Layer 6 of a small transformer language model trained on English Wikipedia (12 layers, counted from 0, width 128).
A neuron adds its activation times its output weights to the MLP's output. To switch it off is to set its activation to zero at one token and run the rest of the model.

Output weights of the MLP neurons that the questions are about. A number n stands for n times 0.0037.
n5: 4 -51 3 3 19 -5 13 -8 -28 17 16 27 -21 1 15 9 -6 9 -5 -18 14 -33 16 -40 -3 -28 -12 -17 22 7 -51 -9 31 6 21 -42 -12 -34 0 26 -3 -32 1 21 35 -34 -11 24 6 6 33 7 12 9 9 16 -30 19 -18 -4 -6 -7 -47 14 10 9 54 52 -6 11 -53 -14 7 -8 38 -74 20 -14 1 41 -6 -1 -24 31 -23 12 -4 -15 -67 -20 -15 -42 31 -46 24 -27 25 22 -6 29 1 24 -4 0 2 16 8 -5 17 36 11 -13 45 3 -15 3 21 -5 -17 9 -19 -17 5 -9 -6 27 -5 17
n19: -11 -25 -7 16 59 -15 1 -27 51 -24 -12 15 15 -2 7 -16 -8 -10 4 20 -3 4 4 -11 10 49 37 9 26 28 -36 6 -19 36 9 11 9 -8 34 -13 -20 -22 8 19 -28 -42 -34 -58 25 -29 -87 -10 11 1 33 -8 -11 20 39 30 29 10 40 -9 -31 23 -41 30 -15 -20 -1 -7 13 -5 -2 -26 20 -36 5 9 -2 0 -4 -25 13 8 -12 -3 -8 28 -37 -38 -16 -13 42 -47 32 -27 21 -38 -60 9 56 -2 -18 11 -3 -45 -4 -1 -5 -8 27 -2 13 34 -2 11 1 36 10 4 9 -39 -18 47 8 13
n29: 23 51 -39 -10 26 -9 -34 22 28 21 22 -16 23 54 -2 -13 -41 -28 -9 -4 9 -29 -42 -2 0 28 4 25 -11 32 9 -35 -14 5 2 17 -18 24 -7 16 23 -5 -25 2 15 19 -10 14 -2 -29 12 19 -4 -4 -39 14 -2 16 -23 0 -42 -45 -6 13 -50 10 0 20 -4 -87 0 38 35 56 -62 48 -15 15 -5 -6 9 28 -20 12 -7 -23 49 11 18 4 -36 -13 -20 73 -12 33 24 -37 16 14 -16 22 -26 -1 -23 -9 -7 -19 11 -6 21 6 1 22 -13 -26 -4 0 3 16 33 -25 0 -38 -15 -16 23 -20
n30: -9 -20 7 -22 -18 -3 19 -10 51 -1 -14 -3 -12 -5 -4 -15 -14 -14 -2 -3 27 20 28 -12 -27 -20 4 -24 17 -46 -11 -3 -9 38 25 14 19 -20 16 20 -5 -28 29 39 19 -10 -37 43 68 -9 45 18 21 -5 -30 12 35 26 13 -4 40 8 4 8 -1 -19 24 -21 41 -18 17 -26 -9 33 -9 -19 12 -12 -36 -32 -26 8 -3 -9 -22 -16 -2 16 20 20 -17 -59 -37 -43 -13 -47 -31 -1 -26 -13 48 26 7 -13 3 36 21 -8 24 26 -17 38 -24 -38 23 43 12 13 -11 -31 13 -16 -28 -34 29 22 -20 -13
n55: -2 -8 -2 22 21 1 27 2 -1 -14 10 22 -25 -20 30 11 -31 6 -58 37 -44 0 -16 -31 27 -14 37 -5 17 -1 68 -12 -15 -26 -20 -21 4 14 44 6 -28 35 26 -26 -14 -42 -29 63 43 -30 50 -25 -19 -3 10 16 -1 -49 47 -24 4 19 -26 10 9 35 44 12 -20 -4 33 -21 -31 5 -34 -36 36 19 23 5 -25 -38 -24 8 19 6 5 -5 4 32 -56 8 -30 12 37 39 17 -40 0 -12 -56 -7 -17 13 -29 -3 54 1 -5 -5 -6 6 11 -10 7 -33 9 11 16 -24 -20 -8 32 -2 2 9 39 -37
n59: -8 27 31 -5 -14 -1 32 -14 34 -4 12 3 34 -26 -12 19 -37 36 -18 -13 35 19 -16 34 -32 8 -23 1 4 -7 -5 5 62 -46 -7 -55 -15 0 -41 2 16 34 7 -22 -15 27 -1 1 -8 -7 -13 10 5 -30 -10 -4 15 24 -22 18 -3 2 63 -4 22 -41 29 -17 10 -25 -17 11 -21 13 43 -46 19 -8 33 -11 -51 -19 55 -51 -5 6 -25 15 -25 -20 14 -13 13 -30 -26 -22 3 40 -1 25 16 18 -24 21 -25 -18 28 9 6 -9 -3 8 -23 -19 -7 23 -23 -6 8 -46 -31 -14 -11 21 -10 63 10 27
n138: 16 19 -10 -12 29 10 -16 9 3 43 21 11 20 -25 2 1 -1 -4 -16 25 9 25 5 -18 -1 8 4 34 -32 7 6 4 51 7 -62 41 -16 -31 23 -1 -11 -24 -32 -15 -16 4 -13 41 4 8 -53 -35 -6 -28 -17 6 -33 7 3 -16 -22 -12 -42 -9 -4 30 -43 7 37 5 1 5 0 -25 18 -13 6 -19 28 0 30 16 12 -13 59 -10 -30 29 18 -8 -32 19 10 -55 7 -20 -11 -9 12 11 37 32 9 -16 -3 -25 1 -1 27 -19 -6 -25 12 17 -12 -2 -55 -8 47 -10 -38 7 -38 11 -26 29 17 58
n159: -7 6 29 29 -8 -1 -44 26 41 10 -23 -4 -30 -8 -13 10 -4 -45 6 -14 39 21 -18 -15 15 -19 34 17 -56 8 -12 10 -8 -47 -11 16 -24 0 -20 -15 4 -38 -66 25 8 -57 -26 12 0 -14 0 37 37 31 -23 -11 63 -13 45 30 7 -11 -3 -19 45 19 2 20 -22 14 42 -30 7 7 -31 -4 26 8 8 18 27 57 -9 12 -32 4 -11 -13 9 27 -3 -25 -27 27 -5 14 -17 -24 -10 13 -29 14 10 -25 -26 9 1 -14 -16 -1 8 -7 -2 32 -9 -66 -10 27 15 36 3 24 39 -9 42 -44 21 -16
n164: 3 -4 25 8 12 -23 -11 21 31 -22 -17 -3 45 -1 35 10 2 -14 -34 34 -6 -23 6 -30 -6 -46 36 -19 -2 12 -15 10 6 -22 -12 -28 -6 -5 22 -9 -62 -1 -9 11 -17 16 -31 -9 22 9 -19 43 -5 29 41 -27 -35 0 60 -36 -5 0 -44 -2 13 47 -10 -31 34 -4 -5 -54 -72 6 -10 -13 -44 -2 5 16 5 42 0 -40 -6 3 -11 -54 -2 -8 46 -9 1 60 12 -15 23 30 -1 10 8 34 -47 -29 -38 -5 -41 10 58 -1 17 29 9 25 41 -62 20 36 10 -12 10 -17 17 -35 52 0 -2 0
n172: 8 13 23 -15 -21 53 3 1 -11 -39 1 31 -30 -14 10 -24 -23 17 -9 1 -21 -54 36 -1 5 -4 47 -7 -1 1 10 -10 7 -6 0 1 -12 40 -9 21 -18 -10 15 -21 -12 29 18 2 -10 20 24 -17 -13 -38 27 7 25 8 -46 -30 -61 -44 30 -34 9 41 78 5 53 27 19 31 1 23 -2 -23 -13 31 4 14 -24 24 -42 27 13 -32 42 15 -17 -31 -60 12 39 -6 -16 -10 4 -33 -12 -39 -9 -18 -6 -1 -17 14 -12 -18 18 -15 -13 32 -33 7 -5 17 -21 -21 -9 35 -10 35 -2 -7 1 -5 8 22
n216: -15 6 4 -43 -4 -5 -1 -12 84 23 -4 3 7 16 12 -12 -36 -41 -3 48 -67 30 -12 16 23 5 20 14 -1 -16 23 -21 2 36 29 20 -23 9 -26 -9 18 -13 37 11 13 -19 0 19 -17 13 27 6 19 -22 1 -9 34 -22 -1 -27 -27 28 -18 20 -34 -34 -35 21 -26 -18 -7 -28 -9 -20 -11 -21 -32 -32 -1 61 21 29 -17 -28 -8 27 9 -4 11 28 -19 -25 29 -6 -6 68 12 44 -20 2 -4 -40 -20 -12 -13 22 25 37 18 1 27 -15 -33 -20 9 -35 9 -23 16 7 -6 10 31 -23 -6 -1 12 -11
n222: 6 28 1 -13 24 27 -29 -27 16 -1 -12 11 -7 -7 -4 -9 16 -14 -12 -32 -6 18 5 16 8 30 13 23 18 6 -12 2 -4 -23 -1 -6 22 -59 1 23 -7 -43 -32 -34 -9 19 13 -9 -1 21 -48 -14 -24 -17 -21 3 -11 34 -33 -6 -8 50 8 -27 0 1 -35 -1 -23 -17 41 24 9 25 -22 21 -16 -5 -10 29 -1 4 51 -5 26 -7 22 -12 -24 -7 15 29 2 -35 26 63 -40 7 55 35 -18 -1 6 46 16 -4 -14 -15 -35 24 -1 -17 -12 17 -7 1 -12 1 -39 -50 -17 -42 33 19 -68 20 54 28
n228: -10 -5 3 63 33 -14 -7 -6 -46 9 -7 -10 -60 -6 11 -4 -22 38 19 21 -37 -53 28 -9 30 -21 -19 93 -7 26 25 27 29 15 -15 -29 -24 18 10 22 -13 -39 29 -27 -16 0 8 6 -5 9 41 20 6 -12 40 -29 -35 -27 28 -4 22 8 -30 -10 41 17 -8 27 15 -78 6 5 37 26 -25 -16 -1 15 -19 -28 -17 20 -40 34 -21 -8 -28 -10 6 6 14 23 7 41 -1 -16 35 -8 0 17 -2 -12 -35 6 36 -16 5 -16 2 50 19 7 4 61 -23 -36 -30 14 -63 -39 -6 -24 -6 -2 21 17 -35 -33
n269: 14 33 11 -7 0 -4 15 -28 -11 -11 -17 11 4 1 9 9 -53 23 -1 -41 -12 14 -5 -3 -46 -38 -7 10 -8 12 11 -38 16 -39 11 17 24 -44 1 -18 32 -23 1 -13 41 15 -31 -11 -4 27 52 44 -16 20 5 -6 14 46 -16 -24 13 11 7 -5 -24 -26 -10 -38 -20 -10 -8 -15 14 -32 -9 -13 -13 35 45 1 -29 12 13 -19 8 14 -39 30 11 29 -39 40 7 -27 30 -12 37 -24 -33 -3 -1 3 12 34 -25 13 -4 38 6 20 -30 -44 42 -6 33 27 22 -8 31 -17 -38 -26 -19 -32 31 -38 22 4
n285: -32 16 -19 8 16 0 12 3 -4 -24 3 13 -4 -17 -1 -21 41 12 49 -34 62 2 -36 -28 44 12 15 -8 -26 -11 19 -20 11 5 -10 -14 -21 -18 2 20 -1 -9 -6 62 28 -23 -29 9 32 26 4 -6 23 -19 -22 28 -26 -21 7 -1 -21 48 -2 5 11 4 -16 -11 -15 41 1 56 -5 -44 -25 -22 16 41 -29 -3 23 1 4 31 -23 1 31 -8 -29 2 -49 -41 -24 -11 -10 -31 37 32 9 3 12 10 6 -1 6 -8 16 -61 43 9 18 -12 1 16 -6 20 -54 -27 -10 18 -43 -14 -5 -17 18 -10 12 6
n290: -27 -11 -6 19 -25 6 12 -8 -18 22 27 -2 -2 -45 11 15 -35 -9 20 -11 -44 -11 26 12 -9 -2 54 -18 32 -22 12 -15 70 -9 -5 -2 -14 8 -6 -22 -29 9 -5 -11 25 -11 75 18 13 -6 0 -18 -5 37 -40 39 -3 -14 -50 31 8 -76 26 -25 27 -49 21 -3 -15 52 7 -39 -25 -6 -3 -12 -10 3 -17 5 -31 -5 8 5 8 -22 -3 -8 -40 1 -27 -3 24 -23 39 -11 25 22 30 49 -4 -11 8 14 16 30 10 -33 4 25 24 -28 11 -5 38 -16 -40 -48 5 -16 7 10 2 51 -13 35 2 -44

Each question names a token from some text and the token that comes next. It shows the activations a of the neurons there, in the order above. A number n stands for n times 0.065.

Then comes g, the gradient of the next token's log-probability with respect to the MLP's output, scaled to length 1. A neuron's effect is roughly proportional to its activation times (output weights . g). A number n stands for n times 0.0041.

" ", then "1"
a: 2 -3 3 0 3 -16 -3 1 0 -82 -1 11 0 0 0 2
g: 10 22 50 33 0 -42 15 -18 -32 -27 9 15 15 -1 41 -19 -2 -3 24 -13 13 0 2 5 17 0 -21 -43 3 2 28 20 -9 -20 10 -4 14 14 -18 4 19 -6 -1 29 36 5 -9 -29 -12 -8 -13 14 -3 26 32 -21 -19 -17 -33 -1 17 -8 7 12 38 -36 10 -43 16 -23 -5 -4 -26 -22 5 -16 -18 -23 -8 -6 14 -42 11 -9 -16 43 1 25 21 11 6 -56 28 -22 -14 32 -3 -13 23 10 22 4 23 -21 -29 29 -7 -2 27 41 -22 5 -19 7 -67 12 -20 6 -2 24 20 17 -22 -31 -2 -4 -5 16
Switching off which neuron hurts the next token most? n172

"en", then " C"
a: 1 5 3 0 0 1 0 1 -2 -3 7 2 -3 -4 8 0
g: -13 -6 13 12 -28 -20 -30 8 -22 -17 -20 -28 41 -16 17 -18 3 -11 -1 -12 16 7 11 18 54 3 -1 21 2 -1 9 -23 -48 -8 -10 18 -7 -6 -2 49 -5 6 37 -4 -14 20 16 27 -40 18 3 1 4 30 -9 -21 -13 29 -10 35 -18 1 19 38 -4 3 -44 -22 -5 -1 -11 -13 8 -27 -20 16 -21 8 51 29 0 4 -60 -8 -22 20 -10 -5 12 -10 14 19 33 10 19 47 -18 -30 -7 -6 3 -1 10 -27 21 22 -6 29 -14 5 -8 32 -18 18 6 -11 21 -6 22 -34 14 -7 -38 -8 -51 12 -32 -10
Which neuron, switched off, raises the next token's probability most? n285

"A", then " |"
a: 2 -18 0 0 0 1 -1 3 -4 1 0 0 -1 0 4 -3
g: 7 7 -15 -37 28 -16 8 28 12 -15 26 3 -10 13 -8 37 -13 13 -11 -12 16 8 8 3 -1 -23 -29 -38 30 -12 -1 11 11 -14 17 -10 11 -7 37 -7 -31 -14 33 -53 28 15 -14 9 -5 6 19 -24 -9 24 0 22 27 -60 11 -21 4 42 -26 -2 -6 -16 6 -22 -13 -26 -19 -9 -8 -18 20 1 27 3 -24 10 15 -17 11 24 2 -7 32 39 -26 23 -2 -56 10 24 -40 0 -6 -64 5 6 4 32 -1 11 -16 7 0 58 -1 -55 17 -6 11 -5 3 1 -8 16 -10 3 7 -8 -14 -8 -1 2 40 4
Switching off which neuron hurts the next token most? n19

"P", then "ld"
a: 0 1 1 -4 14 1 8 -4 -1 -2 4 -4 -5 1 7 -7
g: -37 16 36 -26 -16 -19 21 7 -4 -49 19 2 -3 17 -3 15 -28 20 24 4 -16 39 -34 35 16 -5 0 4 -37 28 -15 6 -3 1 41 1 35 -17 -1 10 -5 -3 12 -10 25 -8 9 26 -14 6 -33 24 1 -21 -23 0 0 -12 -18 32 1 -12 -1 -17 13 -55 -13 -57 -6 -25 -6 -22 -17 32 9 -8 -4 2 30 2 -7 -5 4 -12 13 -11 38 -4 0 -5 -8 -24 17 64 6 -54 -14 18 10 -15 25 -20 7 -23 -16 7 -9 14 -33 -16 -13 24 -8 -30 5 19 -17 5 -5 4 2 20 0 -16 33 33 38 40
Switching off which neuron hurts the next token most? n228

" of", then " "
a: 0 1 2 -12 0 -5 4 -28 2 2 18 3 -1 0 0 0
g: 49 -20 5 -6 19 22 -1 -7 -8 6 2 -17 10 -27 -25 -7 -29 10 -10 6 -32 -36 20 5 6 -1 -2 -30 -7 30 21 -10 18 -8 -9 50 2 -34 2 -13 23 18 -10 -38 -26 -15 15 24 -8 -8 -27 -22 -54 -2 -1 -26 15 -13 -1 -22 14 18 8 22 18 -25 3 7 -3 -8 32 13 -23 1 21 7 7 -12 23 -3 -12 -48 -31 -6 38 -3 -18 4 12 -38 5 14 -7 -19 14 -9 -14 3 13 -23 38 -58 22 14 20 -11 -12 20 39 -23 22 -25 30 27 38 43 11 35 -2 12 -15 -31 21 5 -33 15 29 6
Which neuron, switched off, raises the next token's probability most? n216

"or", then "y"
a: 0 4 -5 0 2 -20 2 2 0 0 3 0 0 -1 2 -3
g: 25 30 -7 -10 22 -2 9 23 -8 41 7 14 -23 -18 -9 21 6 -36 2 14 -10 -7 22 -22 -13 -19 -17 -4 -13 17 2 -39 -6 -33 4 -15 -1 41 2 -12 -3 20 12 15 -6 -9 42 -12 14 -12 9 23 3 -12 -13 37 -1 -12 -15 30 35 -46 -7 46 21 -9 1 -26 -4 -29 7 6 39 -15 -23 -68 11 -33 25 39 -36 -6 -38 -39 -25 -38 -17 29 16 18 -8 -6 17 8 21 22 6 -19 -25 3 3 3 27 -26 15 16 23 -9 34 8 -15 -15 -18 -9 -6 23 -3 14 21 23 -14 -10 6 -5 -40 9 -23 22
Which neuron, switched off, raises the next token's probability most? n59

"i", then " |\n"
a: -3 0 3 -2 1 -2 1 0 -1 12 1 -22 1 -1 -2 0
g: 6 10 -6 3 6 -16 -19 33 10 -44 26 19 -38 12 -9 -12 -23 17 -12 -21 -5 -12 -1 -14 -5 -4 -10 -15 35 13 -37 13 -10 -8 3 4 -16 14 -30 -9 -27 19 30 -25 29 23 9 -12 -11 10 14 -32 21 -10 -3 20 -3 48 14 5 20 -9 -3 -20 -1 50 -1 -36 -23 27 -38 -22 -6 14 -16 -47 -20 -11 -11 22 36 -4 17 6 35 16 24 -1 -30 2 3 -38 2 64 -6 -37 -23 -20 -31 11 5 26 -22 -6 20 -52 -8 33 18 23 22 21 5 -46 14 6 9 3 0 -7 30 16 7 20 -9 -2 15 -4
Switching off which neuron hurts the next token most? n222

"he", then "ap"
a: 2 -1 -7 2 1 1 1 -1 1 -2 -1 1 0 1 -1 -2
g: 30 59 15 12 9 2 -12 -24 11 11 16 1 12 11 10 24 -12 -24 -7 -49 -18 -45 15 -6 -8 27 -14 -9 13 10 -11 8 -12 41 -4 34 11 -2 -58 -10 -54 -5 -38 -4 19 17 17 25 -30 -8 5 -2 -9 11 14 36 17 5 -9 -20 -5 -29 -12 2 29 36 17 -5 -7 2 -16 -15 3 5 33 -24 -59 11 -33 -8 -19 -27 27 19 -19 22 -13 -4 3 10 4 25 -13 -14 0 22 -21 -38 -8 0 -13 -27 21 5 3 16 -8 36 -2 13 24 -10 -7 -32 -9 7 64 -2 20 -25 8 16 19 -10 4 -10 7 -29
Switching off which neuron hurts the next token most? n285

"im", then "s"
a: 0 0 -2 28 0 -9 3 0 -2 0 -1 0 1 1 0 1
g: -41 -52 41 -1 -8 16 -6 -2 34 8 -7 -39 -13 -19 2 10 32 15 -16 -28 14 -28 7 -24 9 -13 -6 15 -2 -28 32 -7 -26 23 4 -9 -7 -18 -7 42 42 -57 -15 10 -12 21 -15 8 -14 11 -11 28 -4 15 -21 4 5 32 -9 -36 11 45 19 -8 -6 -3 67 -1 -7 17 -36 37 -15 -19 41 -9 22 -29 11 16 27 22 -6 2 -15 -5 -15 -6 -20 -10 3 11 7 -26 -4 -24 32 11 -19 50 20 19 -30 4 -6 4 27 -8 -3 -4 -6 -7 -29 27 -5 -1 -5 11 -21 -25 -13 -33 -8 -7 19 7 14 12
Which neuron, switched off, raises the next token's probability most? n59

"n", then " his"
a: -1 -6 2 0 -5 -2 0 -1 1 1 0 1 2 -6 1 -38
g: -19 30 23 -7 65 31 -26 -20 5 14 -2 -8 -5 -14 3 -7 12 16 25 35 -15 -18 -9 -14 12 -14 -12 -16 10 -22 -18 18 -16 18 -11 -46 -13 12 -12 0 4 -4 16 19 8 21 39 -11 -9 -18 18 -5 16 7 3 23 -25 -19 -6 16 -9 9 -24 -29 -39 18 37 -7 43 -22 -6 -9 25 29 -8 16 -34 3 11 -9 20 20 26 13 -16 24 -2 15 -11 19 20 -1 -18 11 -25 -23 -6 43 6 -16 -16 -36 44 -38 -4 5 3 -12 -38 -7 -16 19 23 -13 13 -37 -6 -30 -25 -27 42 43 7 11 -39 -34 18 -24
Switching off which neuron hurts the next token most? n269

"b", then "al"
a: 0 1 0 1 1 0 1 0 0 -1 8 0 0 -2 -2 -3
g: -5 -16 39 -41 -31 -14 -11 -1 20 20 25 6 19 -20 7 -5 49 -18 0 16 17 11 10 -13 -64 14 23 -17 -26 31 -4 7 -2 -11 -4 -19 4 16 -25 30 -4 46 19 -37 -16 -23 -15 -21 -8 14 12 28 -42 6 -11 25 -26 -29 -35 -9 38 -33 -12 -4 -4 -18 -47 22 25 -3 4 -2 -8 -19 -11 -24 5 -7 8 3 31 -42 1 13 6 41 13 -14 -14 35 21 4 6 -7 -11 25 7 41 0 -20 -3 10 25 -22 24 -6 14 13 10 -47 -14 10 10 -17 15 -23 26 -1 23 38 -6 -32 -10 -5 -6 12 -5 26
Switching off which neuron hurts the next token most? n216

" from", then " J"
a: -1 -3 1 -1 0 -1 0 1 2 0 -1 -1 2 0 28 0
g: 60 6 -24 14 -40 33 18 -4 18 40 25 21 -30 -16 28 39 -2 23 22 -10 -28 8 13 1 -9 13 -46 0 29 -1 29 0 8 -16 4 -3 9 19 2 -1 -32 23 5 -49 13 -8 -15 -6 13 3 44 0 1 -19 3 -15 -36 48 -3 15 -7 27 12 5 -53 -3 7 17 -14 1 -3 4 -19 10 4 26 -31 -3 -4 -2 19 7 -32 -15 -30 16 1 3 3 -32 15 32 -19 -4 -23 -37 -14 22 16 0 -42 -2 -16 -35 -8 -37 28 -8 21 -2 -2 -26 -25 -19 24 -4 -17 -19 -5 -4 10 51 -2 9 -30 11 1 10
Which neuron, switched off, raises the next token's probability most? n285

" M", then "F"
a: 0 -11 2 8 -9 -3 9 10 8 4 0 -1 -6 -1 -2 -18
g: -12 -10 13 -4 16 -8 -25 -5 10 0 2 3 -10 0 6 -10 -33 55 18 -7 -12 18 48 5 -7 -17 -27 41 -31 31 23 11 27 22 -1 -23 34 14 15 7 1 -31 -14 -25 -30 -12 -26 8 -18 -8 -65 44 1 8 -13 10 -4 13 8 -15 -4 -30 -5 -14 -18 -7 -2 -43 -1 -32 16 50 -24 16 -8 9 3 47 26 -6 25 -5 27 29 -11 18 17 -27 13 27 14 16 34 28 16 -8 -21 6 -38 19 1 26 -17 4 -22 -1 13 -18 -22 -13 12 3 -34 -32 17 0 -33 5 -26 4 10 9 8 -18 -10 1 -46 21
Which neuron, switched off, raises the next token's probability most? n228

" b", then "ut"
a: 0 0 -4 -2 0 -1 1 0 5 -3 -1 -1 0 -3 0 24
g: -20 3 -17 1 -3 -6 42 13 42 -5 -27 -60 -3 15 22 -11 6 14 -18 -1 -30 -16 28 -7 17 23 40 16 -12 -9 -36 15 15 -30 30 33 -21 -14 16 15 -30 -30 0 28 20 31 -4 -6 -25 -4 -14 23 39 -11 11 22 3 -6 -13 9 -7 18 -26 -7 32 -10 -7 1 -4 6 60 0 -18 -45 -35 27 -60 -11 18 4 31 -10 -9 -15 0 13 -25 49 -20 2 -3 30 -33 -2 -20 -13 17 -9 14 11 4 26 2 12 -1 36 -26 -2 -14 7 -15 24 -35 23 -2 -10 15 -18 -16 3 -19 6 -15 -5 -23 -19 11 5
Switching off which neuron hurts the next token most? n164

" ", then "3"
a: 4 -1 2 2 7 -25 -1 0 -1 -84 -1 12 0 -1 0 2
g: 12 -10 -19 0 12 8 16 9 -29 28 26 -6 -10 -7 4 -10 -13 15 -8 23 -29 -15 -15 23 -2 23 45 28 -21 -3 30 -23 -24 -7 7 42 -46 -16 46 -17 -21 -2 -8 -12 -38 -19 37 3 35 9 -19 -30 24 -8 6 25 30 -2 14 -15 2 -6 -12 0 -8 -16 -29 36 -21 -17 46 10 8 10 1 -7 5 34 -3 -35 32 24 -22 -12 -33 -2 -21 -28 9 -28 27 9 -4 -12 -16 -27 46 0 -33 -3 42 -1 13 -1 -12 -9 23 -18 0 24 21 17 9 16 -61 -33 -3 -31 -4 27 -4 13 -12 20 -11 2 14 -25
Switching off which neuron hurts the next token most? n59

"end", then " of"
a: 2 3 1 -3 2 -3 -7 -11 0 -1 -4 3 -1 0 -4 -3
g: -5 -16 27 26 -17 20 6 -7 25 56 21 -3 -14 -49 12 5 13 -49 -3 -38 -44 24 16 -27 -53 1 0 12 5 -7 16 1 -10 8 -7 -12 17 -9 -16 -7 9 -1 -7 9 0 -4 -36 -25 -18 17 12 3 -4 -9 -10 -25 -17 45 15 6 -6 22 13 19 3 9 26 2 -15 -9 15 -5 12 0 1 56 18 11 -26 -6 20 -4 -35 -9 30 -12 -46 14 25 27 -11 -31 -29 -5 17 17 2 -1 -18 15 -25 6 21 6 -28 30 -25 -22 24 16 6 -19 48 26 -4 33 -38 -10 26 31 11 -2 -27 -40 5 -21 -9 -6
Which neuron, switched off, raises the next token's probability most? n159

"in", then "ish"
a: 0 -2 43 2 7 -3 1 -3 7 -1 -1 -1 -2 -3 2 2
g: 39 -12 -58 -18 -6 14 9 -13 14 -2 12 -1 -7 -40 22 -2 7 9 9 -18 24 27 -3 14 41 17 9 -11 -5 -22 -13 -22 -18 57 21 -33 4 -37 -15 -36 4 6 -17 9 36 -43 -10 2 -42 -31 0 30 -9 -2 -10 6 -14 50 -23 -5 -22 17 -5 32 3 -16 8 2 -11 1 53 -2 4 3 5 8 -23 -10 2 24 18 -27 -8 30 0 23 -27 55 26 31 -34 19 -16 24 23 -13 10 -13 29 -6 -12 -3 10 22 12 23 -24 -8 -14 -18 12 0 15 3 -22 -16 11 -6 -20 15 -12 -24 -30 9 -14 27 -3 -39
Switching off which neuron hurts the next token most? n29

"et", then "t"
a: 3 -1 -7 0 -1 -1 -1 2 0 1 0 0 -3 0 0 3
g: -30 25 -1 54 7 30 18 32 13 -10 1 -42 -2 0 -7 1 23 -12 -13 -5 3 17 -1 -10 26 24 -8 -11 1 28 -7 45 -19 8 30 7 12 -14 2 43 19 12 3 -11 -17 24 -19 32 -16 23 7 32 -31 -14 20 5 -19 14 -34 22 -7 -35 -35 13 -5 -19 -10 3 9 -20 -12 7 -2 17 -18 -12 38 4 -19 29 -12 -23 -31 -34 -16 -1 18 19 9 -18 19 -24 13 2 -22 -46 -12 -24 16 -27 -28 52 -3 19 -5 14 -6 -40 -28 6 -6 3 -8 -12 -31 -22 34 32 15 -40 21 21 -43 -16 -6 22 8 10
Which neuron, switched off, raises the next token's probability most? n29

" f", then "ir"
a: 1 2 2 1 21 0 1 2 3 -1 -3 -1 0 12 2 -4
g: 6 42 -20 25 -2 -54 16 10 -26 1 2 -18 22 15 -43 -18 16 2 -4 18 18 15 17 -6 -5 0 -53 13 22 29 47 0 32 -11 -20 20 -24 10 2 5 -9 -8 19 -1 -48 -67 -19 55 -26 10 -3 -6 54 20 3 4 -2 -31 -12 -23 24 -15 -16 12 -31 -31 -2 -8 0 -25 -31 -11 -30 7 -21 6 -1 -11 1 -2 -26 -7 -8 12 -33 4 -6 -11 -8 36 -27 3 0 -13 -2 21 -14 17 27 29 -3 -12 0 -2 -11 1 7 -9 18 -16 17 12 9 -26 49 0 -4 23 19 19 30 31 -9 22 4 -17 3 23
Switching off which neuron hurts the next token most? n55

" C", then "ou"
a: -2 1 -3 -39 8 -2 1 0 2 0 -9 0 -2 -2 5 -4
g: 8 -35 -3 -32 16 24 -24 35 -3 -35 9 3 10 -26 -31 -17 24 8 -22 13 17 9 8 7 -17 -13 -26 33 17 -17 24 -61 -14 7 -1 -22 -11 22 21 20 10 -11 42 22 -6 -4 16 -17 -13 25 -16 -23 -29 -24 10 4 0 34 8 9 -33 -7 -5 17 44 -7 -11 -5 32 19 21 28 32 22 -16 -10 -16 -69 6 -6 -24 -16 3 4 20 -6 -43 28 -37 -19 -2 -2 39 -21 22 37 14 -2 20 -8 -42 -5 8 -10 11 6 8 -27 23 -9 -13 -33 15 3 30 -18 7 -5 -15 11 -24 3 32 -4 24 6 -6 19
Switching off which neuron hurts the next token most? n30

"s", then "c"
a: -10 -1 -2 -1 4 -14 -15 2 -4 -2 -2 0 -1 0 -3 -5
g: -16 6 -11 -2 7 18 -21 -3 -3 -8 35 -51 -30 -17 -13 26 40 -23 37 -14 12 14 11 7 -2 -22 7 18 20 -26 -7 -25 16 6 3 70 -5 -20 29 25 16 -30 -49 5 3 10 3 26 -38 -2 8 -23 -15 -7 31 4 -22 -16 -35 6 -18 4 -13 18 -40 31 11 -9 31 13 -19 34 7 -34 28 8 15 13 -20 6 18 19 -20 -13 27 33 6 33 2 -10 -29 -14 29 -10 41 6 8 7 -15 -28 18 -3 22 2 -28 24 -14 -15 20 5 21 -24 -32 -32 0 -18 -19 2 -36 -4 9 4 4 30 -31 -8 1 -18
Switching off which neuron hurts the next token most? n59

"-", then "f"
a: -2 4 -4 1 0 36 2 0 0 14 -1 0 -3 -3 -2 -3
g: -25 -21 37 27 -11 37 28 -3 24 12 5 -2 -13 -10 -23 36 -6 -15 -25 -26 -42 -4 24 -16 -4 2 5 32 3 -9 -18 2 13 18 -14 27 -2 -16 -10 1 28 6 -2 -13 9 0 -19 -23 42 17 -21 -32 2 -3 19 -31 -17 -9 -33 2 12 -8 29 14 10 -9 -1 -30 30 -4 54 -4 -15 -5 22 22 6 56 7 -13 -27 35 32 29 -18 24 -15 -5 10 -1 -6 -29 12 22 36 -13 -35 26 -36 43 -36 -9 -11 -12 1 31 19 -32 -42 26 17 -6 -3 2 8 5 -36 -33 -4 -22 -15 -2 -10 -11 -18 -8 26 -22
Switching off which neuron hurts the next token most? n59

"at", then " he"
a: -4 -3 1 0 2 4 -3 -2 -2 7 0 -1 43 -1 -2 1
g: -10 -7 26 13 -23 51 -10 -19 26 6 -18 13 21 -21 -20 -6 21 34 -8 2 -12 -23 -14 27 -35 -2 -19 12 -9 18 15 -19 8 15 -26 -24 -33 18 10 29 1 0 24 17 5 1 -13 -32 -19 -18 22 -9 7 -8 6 18 -26 13 -2 29 24 45 -36 6 -7 6 -15 18 -2 -16 5 -2 -2 17 -4 47 9 -36 12 -51 -4 -18 27 6 -5 -16 -14 80 12 7 -14 7 53 10 -28 19 -6 8 7 -13 4 -14 3 -5 15 15 -30 14 -11 -10 -17 -2 23 12 -46 -10 -12 -41 -43 17 -5 11 -12 6 -41 26 19 -26
Switching off which neuron hurts the next token most? n228

"it", then "st"
a: 1 0 -2 -5 -1 0 0 1 2 0 -3 -9 2 -1 -1 -1
g: -11 -24 10 48 27 -3 -1 26 -38 -4 20 -27 14 -10 -9 18 13 16 19 18 -8 16 18 11 3 -14 -8 0 28 29 15 -33 6 13 -10 28 -1 -22 9 -16 -6 -25 27 -3 -39 4 0 -30 25 -44 26 -5 18 -27 40 19 -1 7 -7 -44 -18 7 14 -39 -29 4 -18 -5 -8 -6 0 -9 9 32 -32 20 -2 7 -3 13 -19 -12 -38 -18 -21 -3 -27 -5 -9 28 -13 -29 -38 10 -2 -43 22 -30 19 -7 -16 10 32 -17 -21 31 -19 38 -10 -18 24 30 0 35 8 51 36 11 -1 -27 -7 42 11 -16 -20 4 16 -8
Switching off which neuron hurts the next token most? n222